Layer 3 of a small transformer language model trained on English Wikipedia (9 layers, counted from 0, width 128). Numbers have three digits each and are written without spaces.
In attention head 1, each number of a token's query is one row of weights dot the token's vector x. The head spreads its attention over the tokens so far by the softmax of query dot key.

Query weights of the head. A number n stands for (n - 500) times 0.0015.
q0: 421394395413699494398251424613660505483409551503565414555392574455567527466578503514494494517326287469497625465422557511523579547419503538574497371491550453460489746747439624485396638526545385557429576442613538514561596529612417543748526406385508447561404466515526397716691500308426407622527427581524476511476534525366454494465521487622606609528335554567324660388401379366308445406632
q1: 500612593449388614569657555265397484448526371500444666630439439707486598577533283490339493527668677599692435575506528648586461455393472394282606713252643534639484507587416503453357532290368606613563657406535500446546369341550597365429641426553468476382463460407351496164515610754685401264654446463385474382496520582657453389433489387511493532359427414642707438519627674446545515338579
q2: 500298242445872522355204556837776421669421467348570571546417756486686208474575546539546535404451125675160584563518580491604710634383550294500461623246625312490439662667491422613266552421504254475513654340486191456486515529851092612914292158406394670533390380842636437652378434106453358772565351199419404472424514609444481542349686534440484698504559452419742750661656472746430527579595
q3: 355423478496483377434380233341522535563321445578705596729407508568549609254296603432376363560484411307429603533595513546484645603406409607251512318344672488520311597810334532466484772744519512496637491353749951703626551662586762224528616584425431500500344416389488412593823487650691369704706582562369477465453544476339492383331412518723544492249500540515179422431539394479538363336551
q4: 493514270592734560621564425605629627323521717561470389284433372546525548507570385646458401628602590434519533572665663575708527204605218591199576366387470427579737455531391680436595634420580469313573367550607529314367593353586688622521701568799480371486334482421396672504484537518381471504403565734560412465398447448396315656622385390426555578538446588353459384466442377629378438527594
q5: 597477423696478559497517431532630570741436387345518579500318584382528645459442421552618281403401475728471603356484630576685567392717757291400422326493673365514520467444550500393328392575487207471491378403627589486554679609481306521691557483364444489643424542799507785456500200568466500496558507310513517480493417408507618476444431485681367673506651558718544376490594528433417583237585
q6: 381349671287418185559316435618480330563603532524669364411651454389330165627387407607579534389590514595346647430733568469714283572691209382639187154754283514654482422580296767411569689605773382505554712580443467491609359444496308416556624352539544577491694681451808226676612671332320415778374535556298659867446463546278709514359287484418505704802847596517326637318375516357630538429518
q7: 549664689717470830369576653493685598279479532667504640532396292602571412523340316343481719606619452353500634703379451462642430496728249418455791628489553739496539250460415533519413437590323557661343597500452712382507431268445617460405418511476486451461515540271603608365360442595484663307607516532412399636550467568657588454517363461405480301467656615562450403395421664403424523223389
q8: 400410503628428651493439576306599441535468354382526444639491594612482447688673352373458361735319445769399555665384425431519523652301541315552422514482590418420408626296260639504690306296365667690655473469554448515553595394449556653630634442416421421588518323669420532473452557294492438421485361437577641461267366461744457465534489385432559458600445557754768430836422591338639560591397
q9: 329279650729673469451726513520598437556448458375624567363401446404555560356598676550717436558410570764352476570358693511326484598471722720397547467373664571349390707650638729500424500599496545731604549628486276574689573325518743488481445161558460344281373527668259306581564553352733613371584414369471485334663342405383573601250516398411428382589394561402566323515421487479400450551731
q10: 504280564543475407630623408448651361762403415573597553321367321500353590472523719448467475479504583487404658361526647382412529405398355447514338403551504482573547775597503382288374515528516503569642507592510475455739637601336756313517659548500464439524415654460670297583538511440559552453615595549615559534362479460319548200533583558400334444485328561574559559546303283430664711779554
q11: 420473353670688658382460424421678671354337433566536656524398497413630402364518577506497471512655541402555383544512357610551682355480637325487621576407565459447500441460492374291602430423634650451547473370547592657491422704427577600743347469535521561564481401606528394349339448577446683235610460350558334673572512509454547440666464434610538449497521426474603377524440339702349506596454
q12: 565546742585666726600705474654528500341292464526134473500544333324526624659312616518559554364466676406454432590608411564738394152391344345462383800599304674589735516440374515429463528367490442488407378452493526504692516649783596560459371504490426335413320596543556585449459309332528432696531437565534472547469577515421530532623442604542245567563416555285449387426428441626489463715264
q13: 311570458460641524493438472496565533442335483366399408560733333528687286589636642562773460549610700354583553683723370493482578569529518518317646421417561500395432588511700391470679433593403497379516626463389542434687588511322331671462464503380414446371745604566528629423435522424418433272565322519432483517353389582432528648599355709453351221413461445510437610623410580467367433584203
q14: 513588556473497446506494566600611491472270575526414303485470408538439556503549434339564382421503529373520532503401513264591487489483510500523497533475740669573519843452634548493607463380689379483361540486443581372484510567586588618443542658609343513636387475329385431633507480369647545850381578618338633574661601283413446371491391699573608442350479556536298481530503518257533509476382
q15: 298675666705339476408563443582492260521527600471430654554497518524486482519376346634597384482407386586657690397364522507349433352493652504620173639461343507652531426302532574257542353496507438718387631458599421620490603571477464521419168658297332500655535465448543627533388448445564603314555590338510386600593395517720528343784570450621488429560577583612668482429454650695700474446396
q16: 427465641536465366478338487319582653471597504466411741457468470223360228592449528641417343696300384660577402444546469805371464685492538439400572398633535390567413492645520653397625564584625617574537599604591496328769703642656588451567508459680705427475463441390668431711463562596500395397392282472534479612735463507529255403415411546574480756311458566208424481354588645287569500243460
q17: 351284451426312544438510233285492422583384545403280461452509345500608493394583550486380507588460443472174629393607386497406470359649565669391612560398375601603559708603687521579291765518760580504500489633626371461455630461553562461493793271536386445390640433627571535500446415401511618476507820546559648262571644348417680603621677516555485500579430378480480425470706532609694458384389
q18: 476330769696424470474559442497424481293462529372624503516668596582453569379468494374640544652470360474572331490531679339314711599612456679452409425605500453387422500679485557567559521398481429483678532514553561467400521407596336313355503388454639527497635335454360576636609524384564617702841479565653661526594507370403391391494555412579253491497397487351572591582389306620490621278591
q19: 565427466408486496468286508460558430665718487588255367682440543605426736488639453639458603480635276393417564490560362570622528460479422571503368588444424361290334601410533557691497518605478480444574313400687486397558472393630483660387452642630453266532599546637380402437307500613707601435566525369500727468581259438536503391538576588780562579645503425341583493738550466451404433507451
q20: 476356379623394548411533649480565383571662636557401536424494592660483345458436541802490347529420593420265520593432517412490458398375551450514513571284374561305523517610415520647412609406702616669380654359364393312542386444408697437447641421506406759667356713479434633486493666480634423678346595417527616407354425474635589583466654445311493447550438477303350604393582564633486509471603
q21: 350432535396594407449522687492640478518496640420469725388272463385519219299803408545425686627496508591353656436687449500550512479595627466411485338344426435335467638702423462353297576676465610421386588552353584684551457560626631489679220287542468636507626288603583614736594453322375591629586337758628553504433358507737481482265363457344389732593606485528368492353456418417678397369423
q22: 490441518353558622459636618510593314672354426543483629475649428500653568643548497569642574507300513516690433454317612469370643478652500417493470593578344477405587335390576701364409567698540526713497256496276387497788442589573507559621443461509456446551461467667470500352453431249595324636425783317503422593241464522404605605525309543596371500523420568534470517453444530483547413593323
q23: 531276602525650719500451381385367591507419511554654438420575644398685476503308439549311504481736676448720562542228358605729359702260403535672388665326228259534470416582316603544414419484514556723571718512514465450292584454634696431504399254564518421378858606500351500157554552280508342513591549500430579504404629615559439430651441383445508489568568504489496751692471570496684420350418
q24: 716693640408481671589182440380447557331539583534519372692642677441620685588525311673477630559628589348619545619357450588353602663781496417618613590504362379723489500324450552547409622462572554364309355342403530697522651467565481626261375533510321408547416570500459561500273535515262556508492783476483300410313676674586319618377627435642427306487448387455441447567456504386557422411236
q25: 789575530544459745396638459312473315337572454529411643555583500511598522598628436628598585340286532660493420504645648374424088492628452446522464601372400671389427403461465432443419481617583510496723436542640485461389545220547504539440672525699419526691429315409418558358559257566485475451400318235602558465504582566674625631618392431385882469576460630403516275391604565587482438535507
q26: 292459528412478517473573554522567645518553702413516385379447564479360388511404532310412364561431457410443453599613526465582412106568579722468331457683519535664617542460596562663436474582420605400489366566434506414494474540500424565374535552520640567716601518445590617655534435497507341394669415275523398458393552422443525610500580581372574585363500458589563581421573659245583644315678
q27: 496601471476353413524876373411423618510500611493467632493446539517489537481229547647694278402539351689482489393510727510615369737719514765380507533423412547705349666527595507455424681468513352518500571481642346557651434542634496472609601542402597449479664511507610235456246511246288664375328646708389503486541482348397293360477548602515492332412450569467356457517576331534605471284507
q28: 446409427345521466670356393564424516484510626410606443564486549484510348596461484596514831595789463164346433400453345361456644544399409547401493438559497676447678587507536626468428465534694254514285532422509530467332711610528411553530466493497314469561539592451427489406569497459500614754627384377439447226597329468558556462497569602600663497374444438611301463607614606707599491627565
q29: 344592573497443278426701283465447695416313503542518393420509559764412529396594170259621618366546552547704409298480697352373668427496341553418535523366489581455574486455689469566623493581333612326592328585484381330490482500503507285521557400526520568409493500478500568576753467600340605663443577542628431584682507507614369483536388521410542305518533592674665595451656654335368386644689
q30: 473453458583555606562522526637653496566129500378508576337542560407363669325745586455476477567416299643406420557454547339573712521393215519306577397519683485315412508305554235520671649442591297674658460359454408458500508420574717390568315459588600539640582459556595566508607378317217367725480348562524353375429485386441695445307893606559549572510482734412509618572589366576430583752651
q31: 617651419496377438297311714429516415557386561709389597334576474566474392436486591456301439320320500478328601448350301307496504626714372354352545379328496432589543771512609715559220137500459424651609324610503616533608330470397534437599640482534591595403471588328330315488738473725611668593538480560531658489516372511525529400392508442638613613559583420531651822472671276480340520581681
q32: 448516575455261623495639575259457554334568552520509497489483438622381544556484415444453529609489573549668412540426450567403375370453546543425677582506422606587352524545465520521478428474417607603405610536581426393555526269432668483332669511503487454486631494414418503376528559688651526210637393601448532426653500654615534402513389448497531508463368450639618500489542545345454577291571
q33: 580463504519427237635631554618215582443594637559544433425540341677445520542111452562331496477464539390512717374731512526702405599410261421420599577500415595605382329508503406426458450691580743329396450641584539340284484551493576250105631322395456762333492427578664576459611500721462492705504707368388448394553577371515578598437310497407797415272698569460606401541697723516307379521489
q34: 522554620631287468538507574521477422349456462661577352622521570626414522593394277447388584514049351600387393557517562453432522407106547428529837546465547630772541696477450557354500669295490493681528698504559393281438666589700485408504522444303597580393608528548542642441361567653527578528606365673392517414530742552462401493323423519467666369469527549503500428473701585489380406446472
q35: 467595411340333641548535636734211585417755472684389390233576525390565474539476537596425386270395486535467482327389478449511436563474591467544609446606489565614639601308350568492458241445533444481557311759620200493472414507503419504383617557702493507497387815440554434605391478500714464443289470414553405472774592402524532641557608603485500432408547654557674402643450541670294376824427
q36: 562608400450487454664524425271686574728274548435492820628517564516471534603708443524333413564849581504621525447485634677422530397598583479533397420540412504565528318326692394457548500393372705246500470483288279387488521691590475691568624552384527609567676468564419703301385369512366292227517521350556550453466335457579548410435546383513271315805580496742587406331461963239725699288401
q37: 714536429403615241430702540496113541508418613474597325426766190416517451484504689589631518475565629346597422564576491342713577227679330565526496360732549587743591469252630534333773459356674708554405242436444504436463589748231478603356609259544375504541530492559752625263314665337555534603358355333543508633464377666218644389448345601310672537333604693297350604269509573604518473798450
q38: 317318424544340687564685572567382544488688602710543568416585479714433266405439465628478551504854387366332508378880418389872623537776453669385268434434440424363508435675437279456565558572539423361404738540500319525476387504496389513417470529535409603585410550513625301452591687564496403243418429219350733427775058439439579665354478511440459754755386406481415264540598400482487606782553
q39: 375190552446595201521727591522643567470416589614464433471273565444381518544470697647679581418350601449707632377701414620664316538683718522161261353220527176583339609744531740279436333371641347532519583551716403448572686356629402461478624522375380316572466375445522254354700281585374623689482324372351587437477638717403699538591491592758424546488537710829599509475836316541244699424513
q40: 576621419406507400486535402697787541528370632629430432514203264591464611423558564666597343359478329559577676464657544463453466598526420536431338380402482529716445422542481546410685674721609500396424402383470525500434493603582697489528475401625604306424612440425511485545666448471386489512489707674569611531146409317448376562383478407434500723506697772566444561537645553301277267581517
q41: 578547543497435522658497598525560416431698452605650570332474421373569449545598632435480430565458679324401711541513234427494462684503531400494492500495483447451433500453605549399567509584497500506451590617469428568441397448421525574421458484525305415513608497454574488385557580396251674453489407566611373426394400495508429397622457613526506479437515578610342514482415634381644630581663
q42: 463507553455572525363647525419357507454329347298477589618447576640276458351567497435327754518507602603564669474726523376352631412764556732366703405424421407478578656390555413331514407418537500257510392314551614540606424664736728646540659518554621500408755352462598472553591500485551386517485415722621287521580424277422569286366772503477496455535490536304397357573578517377545275492684
q43: 597371476457873675526478636504413312585464504661461390656464700515661508548511625342536368451335416618398623595557394608485620529480573561372496514324629662303319575398585447492366617558619393350456488532479615345795500747430636629609566312419346218566440462652462710666711349387601462465531456459626432445436519570695492602299374530370483446312265623549410201723520284392184649562496
q44: 592361538554543542525741348549816672416413544504119384518478451571546395462500610291246577478595383496473626579390562600248651674472807443623386264455469733560361374314503557751441520634531434602420202564525607481698418447448407504679420515350372356617686627619632316445521810543552621496535420529403351785397545471474504388464590566453422572577302507574509485389597380289365610365592
q45: 430596410528504618577382412526429580518667479687432609524444370675712342316352760504309645726610496705594449533422256435338469484405700709374769510450418548598278572605578482297457299463372560496474711674365471424504334449487597431568371349517527650482539421500279638454421511411562471467654704429594449345740381387764464573479549475436283569372670507547537346359733409603355487595454
q46: 606459602641347530623421551402342673526539349402667466474563259639656497466503582527574306490609598510601558859427611551565500563433682589362469289520622397718690391522521584322678461315519552437470248461368422386546546534634390453490462310506576389520493470468611390500500321714381402608577471251506478608574164592461497506446469518427602519494478615378348463589471723692403417474523
q47: 526449612623626560528408421464609534562283664366541526521390667344561541676420409454496482323380446507655634550413433738529693800413248333430674671496456489557500642492494356534637469456430441511465458565376442486444627378390504493315540582493571659514716326319292278534801672327408504430474416430328608295530496402635600448571433679522558425449483539660224627691646815375316539473584
q48: 473443567529583579548470770302591408607455575550424445516745328665463407324597487454500332599578400383641328601588490402412588390714548419411412578526583547590617409435441393299651646463339516218459472486444362703539441400432380647507452698522500672617500470791463558591129399493600460473421387525512468332507698588523507555626417500607740490515509516581572372430450443574675391325572
q49: 537531467540369650516343534431550357497419643559483456634511536584461618403286577316565380564454673674453253543491446438384572568305447306530553768548493612500522391713680246521577479447340541585627373528615513435509510617431333484513543519343469490674417523373497518507450646490420441786423531535497765538510645243440532418405703460567542522535549242361489408481437511562453494589652
q50: 407491514563565549346577743566380500333476696380380605569524469608538432457394361425801645264583554491429456547559474443516464441619490665686360565556481318594564572426469399590417276516558592448520420303465481469546601544360413440528449382413559519668553509520748398470558330471396310464584344527624396622605469356655444385592507552389381479711588478468713697542423436454497529291460
q51: 405347464609507355576401288543602569493452728305333246201439329571467347379535693482772518575300446643519576406564641405628443571466365391401358571507519471557336556809510421432496259522626710466376401511657645575570695450507386457614493511450412433528713340738525402511543624485538410488548473402543452566560617304524564597273575450533695698532358373420423747374600561534290582445514
q52: 360507378399338607474395311565413485415657548703508545409442352297562259645507468421440574459558473452963377477439508533477572303380321604566334504447751446291300464676578599428466354616429530460382576589376670500478603553532758599557581575641428296404406477500496330420562500672500404456496524363612662352548511344699799496694437600441645529497328410812621465750684517564324771396374
q53: 447594521408553511367411463733658411640497660682434389482536452402682610567503479430581427452507535525530523335675593558575290404493539393642363612328537441603491584656380407480557527372458509332537500233599523606491329690625226616720529503592241590587490736426622472466339530457665442331377418615331567319395522475512478531518530382310360558571648525545536519573452515490642512444528
q54: 536586458550500622311479549401527597595679466217460475460344503542387380389534457462456608403394704606435465761503366626340485415404511383608621536538565382335674493700563609578469597396461476595475730418340642437763555672412514549535282441386503174432638528386637576570458456514166765408326400523523371599463396609588388568583445463704775623469447342549456397453590452374558327362411
q55: 395487513565649546536335342503751490374523540745454460320541704578600553540420545524359725364406582410454503486638298523291561515478626628332615471334627577688460396375628352380500423657678457471467486464596455445660507442408542592371524527589526585497524449670373489403642343599309369696777522638292429417471758533444428685303482377493668435412381574452159600415526492507366438433500
q56: 606490549433295436594487663382343433454242602717493418571489513550602618457598313607433479600629487363559486311415611392428458518567476612428633431483594626332448349496419550298566375558590363388503599664362208644500490490453658567597722414432462389357735453454376529623511518352536598462573457759553544585852420500568363396522653524364573564628497546550519541334392213621372372445526
q57: 256503417620537703559429421657563576556556687464575569434472198536628583441539517507675548507548435599545624536548470483463599679511596386493317347318646724428475262512497518599699477172349493477365611461547602467623436536564370500518227629379428489637593396447670252458366557604574340488376381520260425297401597560591532462599455706489421796282571454689418562387659607343504645603331
q58: 603385243253890448484409132580751528565311672411539337468343517628808513276670642467535504645568584647457555327586452286496699606711607458376407276318401619391488557495433592681611313564694288456288451424566627450602705433512470563616645434663353457602165541659416473622555539345496382682639442623550551330482214308309346589555543581569600782607539397395429707436585328487672435468345
q59: 439329455497485444422465647785446470219466514582496262415636321587532596416459560391440551391385440565420590393450339520489347457504424561478496480402668633493748722519579447444403572496526379518708354730391625730562397277490355564563518570615470347490364416750401438692539548445629678435566515546386741462522644493421430466493592726430477476309470521622316564487796601537547400481175
q60: 300621422472456449667452417609589603475415532368490284291439640426596527544491398500273715688460497462241619388521547299649517414418373632580752427587385410722608493560465529514609399517579583595454452448619503582192398507542379582390493345452364436284529354483497489538361538601353589545476386617554546484476464420538627475599558566558596419497417711564570500680640545621634497286366
q61: 582489486504851483603526685473367743585431474535374486456487545496646658452500636496412273346615481659335596473604528525558512366728388554461261332620441399432589571496490599291556706372821370385466375589511496599474532511585332652711581368461468524459511334400325657639765508242203416670595649421489482441512496448191757661557362727642628428372446269482367515464345357568500327711533
q62: 485603386525527555388533491432357819464587676648550398514372545670318629629438433340456454448333421460558435583662597440382599380480534675565386377478636500594442504746590609615669612546330467614297381504392697545398656695535477778437557433479447376296507485824414353555398500465408353221263456606521394504441689471435489590489792668387427600689514526290695436493371457559500168406280
q63: 670506460465328399494628458443576335600433331513510624414602454392534652331477560510262387645544417597459507470628438538297581650531670608636483413562383328414571604325556503683562709527488461268385412645373655693558566513540677407342497619700396260448464648651670536590533646562525403694490363424353409345441358471513583394368369445524496563362544621667534403551568360525709582449442

Each question shows a short text with each token's key, already scaled and adjusted for position as the last token sees it. A number n stands for (n - 500) times 0.0022.

Then comes the last token's vector x. A number n stands for (n - 500) times 0.0061.

0 " France": 498404448537499575571376498661549564477527492449504516532570450485481555505576933316335584170472835644453377300491440591638476555654642573397598441439413529501305533647672684466443495374296519
1 " |": 277334554528570576592349473656572497483501501503466543548569493457506556489539898317314569229447707471463408358439409582640432532649619645387540386496387445515317542608677663508331406349239497
2 "\n": 257401550533629605621332419631609473457495527489436514589585507448481548423515872297368561303486437389486384428456443502621424561607611644394539398521381405508292553576705622483328367367218483
3 "|": 437496535647619621605339406678656499435473520544423563567625483420473579548544902330302509184460194281625494444508526477581445587647575589304551399482363437494351535558722687482414442337274476
4 " Y": 759609558637661534522410371632585515477515565478435566497570547439436552616549885327324539197478306311620621542557542452566457588649571547353593390449428467498345547539675620473384544370238446
x: 493409438560689462551436200567510387537422588546520631357367565454402606374482510444512463540494378505456470545662531392489517580625619604335472402435501503573481513541458637472544612467642289530495456439498427527462505647305802514584439549557526496392464540487448493541491450354512598509570522520458423592542522364507400505489467800537597577405784354408504522560428455478420599546558
Which two tokens does the last token look at most, in order? 3 "|", 2 "\n"

0 " Le": 492407534585513526540363454584549599494533550445512491537543421476503535589561945328342547226416866668390384309521466551648444499644634588431573433484419434438298530599667639469438534405222479
1 "v": 173348622636566526557359424601574535419513543488445476497533476421429524593528900272230623175420652504414454365530496504660461554597601547420560396497371537484346559521672623515368555405283479
2 "y,": 185443572577602619580353444615597477454494551449515520559571481438455552470510901315313590261465396402474430364474384609665462525636562670457538405497414484522308511637684641475351433388244479
3 " American": 427482606624711588534359466652537532444508559486480560503535469413412516546561884336285597231449169357480563408530530544592481620636568619435557504500440491468365507625721678537425448293326480
4 " film": 752556579601695612501348423605554536465496584454504489516598421430501564627559855291314536201509271342551656483574483489633523570640595634480524505456489533416359512665729706559444415334281475
x: 543494566608565495490427239586453448638571482527490522415381671434434494435550497635543490428416484380446438482672637526403598421512530630395429397540537441507384554588430623526493521509663470588508562547476462325579520494442605407683535421461501512506507585496484508459575418305596612677486557491436460536464393454674626447487480751460420556310780405358441543544546315396345466598568
Which token does the last token look at most? 2 "y,"

0 "am": 492390514522518483583417475553583506463493537477515485507574461473466546540527862277351627262426808609419452330488460579684482529619595628437537441480416482495327532597743662545377496388287476
1 "ia": 239366530539574531598383445591526492461533539435521504534604488474472554475528898324349583265432662523429439362478449592633475513618612619452583436484410489484303555653699683470374485377248476
2 "za": 202375551581622564594334407570532483460545542442497515517587506478429557495554939301323572225439357407459446387487455551643485548635611593410599410495403479518336554642717712507376483340238509
3 " un": 449505660636663580567349387601596586481468518518487462460571469434432644542537862297289521211478160359577512466505494520649520495675623581403555386432382402418400544590764604458403562392287442
4 "ui": 768543575625682542518421412599566501422538528476473542490548445477449601574534905281350562160426272338596670530547506478583516560668637610429571431484450503487386559586743729537448540343274426
x: 495412684484633529629376228466551449577475508535513523410442617376504559352483506477557457504499472522495380567635558464559557470442553495412645292400524406588256509518443626579526510468642355478630532613557496472566502565152675473544448582536554549486502483509482455499474555322469535533489620513371391576440486449664557478456591774422488558428820445335480561564522319487489495495484
Which two tokens does the last token look at most, in order? 2 "za", 3 " un"

0 "en": 499414517504547503602414429582540516472516544439537507574582480463469564488499929264339549260440834591401453334458462592663425538613572601435540447502415468485330522633705711524362489394257467
1 "á": 194380572575546530612372410548555542474554539418480540504612501469459551538533902278332611208440678500417452333501462554674445536618626575417610392486404482468354560610698689491383503369238480
2 "b": 189356627598631467608345388564508547489571531471435556500559499437466578584543950275274586191419326378532503391486512499686471556630571585374552405443390522460368525600697737519367547392270460
3 "ar": 463480596581659488604362403572568519422518503462472525533578485443473581528546894310287575236436171332534559471484514503642487551607594581423564428495422517487327537628714711528388542361248455
4 " |": 690631527588654602632336422656559475460478516492484533553574490469499550477531885317322572245447266407554502497505485508625476544636613644393542393499396446511320541613680661509321411349238492
x: 482505545511487505494471085402483420557476618439513579551468584523459445297529442526490440461602404527458392532608619506500630482556501445414525306467582547484425465495429592520498486530533392532519536484511435378554536542398596517578506551406535594474503552497527531503527528357524525552565544522394471429557519440722583354478553715511512569537714360455505585574405382569412592472693
Which token does the last token look at most, and with what share of its attention? 4 " |", with about 70%

0 "el,": 541403480455491556538377483589559483469496538442524509571553483448462559457500857321355596297464784543467417340419348640672453508627579621463518411526430460528315513647681636493328395392238512
1 " France": 229336467592567583586383465653530556453527495455497522537564446460461553486559912324334586201470678544429400332497459575650469564635636572397587445459438529504319524635676690466409470356284504
2 " |": 216400554556611590604333461658567492478500498504476535551565490463508544484536894324319575250447428365493430399462424554639451538648617640402528393496396450517316546615677655507329405358240496
3 "\n": 422506546574646610629333408633599470457492528487440508591584507454483545418513869301373565310484267352514405480485465473614437567604608645400532401519385406512295550577703618486326366371220483
4 "|": 720651459632627614600343399683646494429473523542423564567626486423473578550544901328302509188458284341623555490541548449571463602646574588304551395481364438493353537561721688484412444337271475
x: 561498583601597429587443123606488367569387588515462598445351595499396414339463451504539446482547375483474357540618590410444605496579559479454479409450554469487525463534467610468448471506531288517631498555468459412488451521429670489607541530534522507419571563520382519455483547329452554573508504582422540497553480510692557561396522725516515566520769395480476635561409393564535611499654
Which token does the last token look at most? 3 "\n"

0 "is": 490400537496536473599374435594522534510563550464519494526620460468494580517521913264380594232425815601402458353496439596646466507628613590415592425488367466485313530647686702502379474398254504
1 "ova": 229356498569556571600371425620527528415552497458493538547578500484453570561554941331318605218453672525456434311492446551639486530625604589385629420506403518525313594629672701475380497363278494
2 " h": 209329674644639560542321379622556496476592603498469450477561511436479614643565912317316529192471334404508490387545486491583444524658599616426533395383413448466386563636668667502426538350311419
3 "omin": 477409628682681585462418385598565510467487590478400532483540485434465580584534906303274539168480143345568595473528530459564555542633596563396578488487408461420401517575806674544423528378319456
4 "ine": 758574572599678558544403402601530497424541563461454502495554468441437578514543885338301561210418291374563648510553533485573515537638578600419554444472412493476406522617732702523421515373302432
x: 542370613552541500670534145521472448614527611533538469499389539373488524372516444422595490510488471437461452613586523467459561503517567482457485378442545411528382520511481686523541502580550360553640418576506468448611519513196653496509458529532564423463551463447463564519522454373472548634577550537469442503524455422749615450479573688529508576456753341407503508476542324412399465499548
Which token does the last token look at most, and with what share of its attention? 1 "ova", with about 60%

0 "enth": 493435523511561493518401470562584499500508576407484464543531418454486580515486861283370600274458807614414422348483465615604453539648574608440523474462426413439339529637747654471338447442269526
1 " century": 250364533550592568535380461601524472489468568461526467534526456441481540489503890310350580251432681512420409329474422603631467515664597635431557456495403474470314493657730663482351450388249527
2 " with": 192486577607593615615380454619571499485455544472548523534566471496483516474533853329337542284449390430428461430418422613646449522645584614427508424470397474482336518584720681490372440378242489
3 " the": 415558601569666587645353432640583510438469543469524519564566471479418515459489871323335524264458200401480454537411489574609430596601568638424532430498406448472325520604693670491340393373276479
4 " intro": 763575595625622603535422379680597544489479591466498507530600426420418579614520832260321508190511269425717627510575485487573489534673591539342540442468412479464396528575746683521433466372256456
x: 544474552549658457599317229514554490669417653539525483432321546444573463510482477596495543449580367507482374538655627431476489426492577515338389306382405454575412523418523555512476544628625243452633503477565484537493538529412665527670505522416650590402479509451412579549568521356447585632489448495434462590419341524612566579540534676566547600380688391484504431549501307514406508551464
Which token does the last token look at most, and with what share of its attention? 3 " the", with about 80%

0 " film": 489429465570503597480380493578581533535483589439519456529592395468532538601555876308342532230514836655416394324430461613643497507645613609491503518440491511396322498693726672530476418412290531
1 " studio": 200332497581587614529386485600585502490490568397512474510586392460474559560534866307346523210503679562410410345471449584643504534648629595454526491448501505426318533675738683528465460403308564
2 " executive": 178336615639555639560325474630607557540529578423471468524587365443501583568515859293331531219455331447420514372522492525606509529621616619502552522449443505439315512685763707502511464382308530
3 "\n": 433502536570638619630334418632615449482478537489462519584578491464496531418513884299379556317481273341530401467491446475589456573617611644401534392514369410503288550607722614469355376388243482
4 "\n": 657620509616643620639354400640601457464468540490456523593585504460478543421508876289380552311487317404551455529519501436572467591600602648384545383513359411519305538606710630481351374369246473
x: 487530548570453478594441150465503369522468592446489552537432527577471473292561386574451435481573433510421401506668544495513526491527477434441490327425588542511458464498420645501479490456522271586550546527523349395522500512530567520587502583500550543481471575460522569523492517356504512566537587601435504436529503369724582366519551669495522614609729351444498601566397410588421584440683
Which token does the last token look at most? 4 "\n"

0 "im": 477404528541540478577385449523533541481522549485503511511580458449433546581521942277335591227408853636416441346487477585677467513653620607435526451482397484457330588657718732520362513405275476
1 "e,": 264392536511567574576381450598583472460497538452516530568578474435458544465494880333350595286452697475449399355438367623665443504622593643437510422506437463529292528634682627469344417392238490
2 " which": 189447579650595554654416459644578494479463624495558521589582428454443563562514891306361508232464357442462433449464370592650499567683623614401580429463417534493311547612725691493420490325293469
3 " K": 469443626666657530561407366621581551467501551524451518481545454431458535626531909315304554236432174253581578480503530461609456611636609563387535415440403489498336530575646647477424555378289451
4 "urt": 757575570620650547564429418646545567439545527468462560505543454466450573601539890335335584225440282389584669518584467460547519627636595579381575422425398502468345533594685636534456591345245453
x: 463393475591557512694459189473500460573485486495523534462442524407406507350512558498654412427510465474422518644698679503466574505557511520430516378451510561506434406512485667500478583509561482428529547649563436537504468565180524529598479501561473454491639469430378488515451468290569560472516595460460416515480508392612514486529608779531475585431799440332583604535452285448497513645456
Which token does the last token look at most? 2 " which"

0 " ": 509370651590466541496335439625547565479508596478457413450540427412505549596461971278292543215442816721383418284500472516631429535672589594467519450489408430430331522561705640486367522375254445
1 "era": 228346558600604542507350393595554488450486552448438471494597485439442540570505915311300547223424660571416434329492467544585496545655597665462588434531409481462316560630701670481376504364250443
2 ")": 232376546550587555586326453670562468468497534456494487533566468473491576513523892322328590252438413382536421419497441539649489552661632648418543385471360468503305551652717663489331453361274461
3 "\n": 428510549580641626633340407638612464454490530500444522590586509453479544423505871303372553310489274346518413483479467471593439578592605645392533389517377407504303552590711619475338367369226480
4 "\n": 662616512620644627631352399645603461459468538497452533589592501455475548423505883290373548302496316400552465535521503433570466600599602648377547384510355410523309543599712632480357375363244467
x: 488532543584453479595437150478506367521469589449485545531420532563464474287561384565448433478580433506414397500673543498521519488529467431436493324425587532522463457496418647500484492458518263588563549530529346407518497503524562511589498581506545539484475576459520572528499507342503509568527585599439508449535513382726580395513550683494514613604730358446505602566395409592425584456688
Which two tokens does the last token look at most, in order? 3 "\n", 4 "\n"

0 "\n": 537374530437553578596347440624628486477491525498450532583586504457478550434508885287367548301488745599455393362395403536613409560612611644372551386513355417513300545601719636478355374362247472
1 "===": 273335547534649584606381484675617539457474503504460511480600516494439611527577883322271517240466668461486378361389463561681474586645619531289573397468345468485391532561706576509405442382285412
2 "O": 217372647620615566615403408615654563517553586468419558474595542449436595620538865264309536230413325417477443430535585448649458592596587599352602416489378476522347526613688621491365538381314523
3 "ut": 486504626571632485600410385601604554478536532485494545475604454418465566642531879298332538247437176381615569539504553479598541513603651564394583481444360435431362550622636683542493538448369452
4 " of": 751615602605668543635303399645518521425488549507506499563610501503482519537560832295328540228449279479534580555473535527619496544634527603419551458453348485458324508592686673559455477342285448
x: 455503568538487529610571110401491548551453551466527531547325510524489500311487430458556455441515435484422444559654592476526556450552595518459505333369557419566403547494541654448506510513551428516524418590456389371510594457498640465647550525541586421400638519393497548544534536358444512632529547513361460487560522418684582379488495754531506527477697364411561445587549444462507557527659
Which token does the last token look at most? 0 "\n"

0 " past": 483465482613520574517402483605616541495494617436502483523558435450479561540517881301315545210469876588370330360456425598596478498676619606453506453442424481417330515623733636511428484385269531
1 "oral": 214386536624552558558352461625578520459501558474491493513577477424462543534544885320317586227405697528409448354455427559607470497689595601454592491480411501483338542637700694521397451396283459
2 "ist": 201401569629581590553312446621588487479528555439496496525558465458513519532496890305286602229413357428447511380479440552619463528652583624440502444483425482479324538628721689504382462414274491
3 " groups": 480452627655671622572374386627594479469493603474483449464557469501475540523555885276277516189452163402472548447520448561625560577641595583385572415476411557467295565598705703493426479351293444
4 " of": 754587619610646593643306412634582482431466567451535488531564480462490530471542843310316549219463264462536580529479481557626501523657542606417546438469390471483308546606713653496403444358248479
x: 498492555553501517557592068404487477550451567468490531493426548516480498350513391476534439461553453503426438591630630484529565498551512518431505358412567467545405556536540596485500471542531381522527437574530433361607517550506645492645478521427631497431508542438549568484547543321444516614575587523389462450552476434721556335465499710538503566481666377452518490572500402439472510472648
Which token does the last token look at most, and with what share of its attention? 4 " of", with about 50%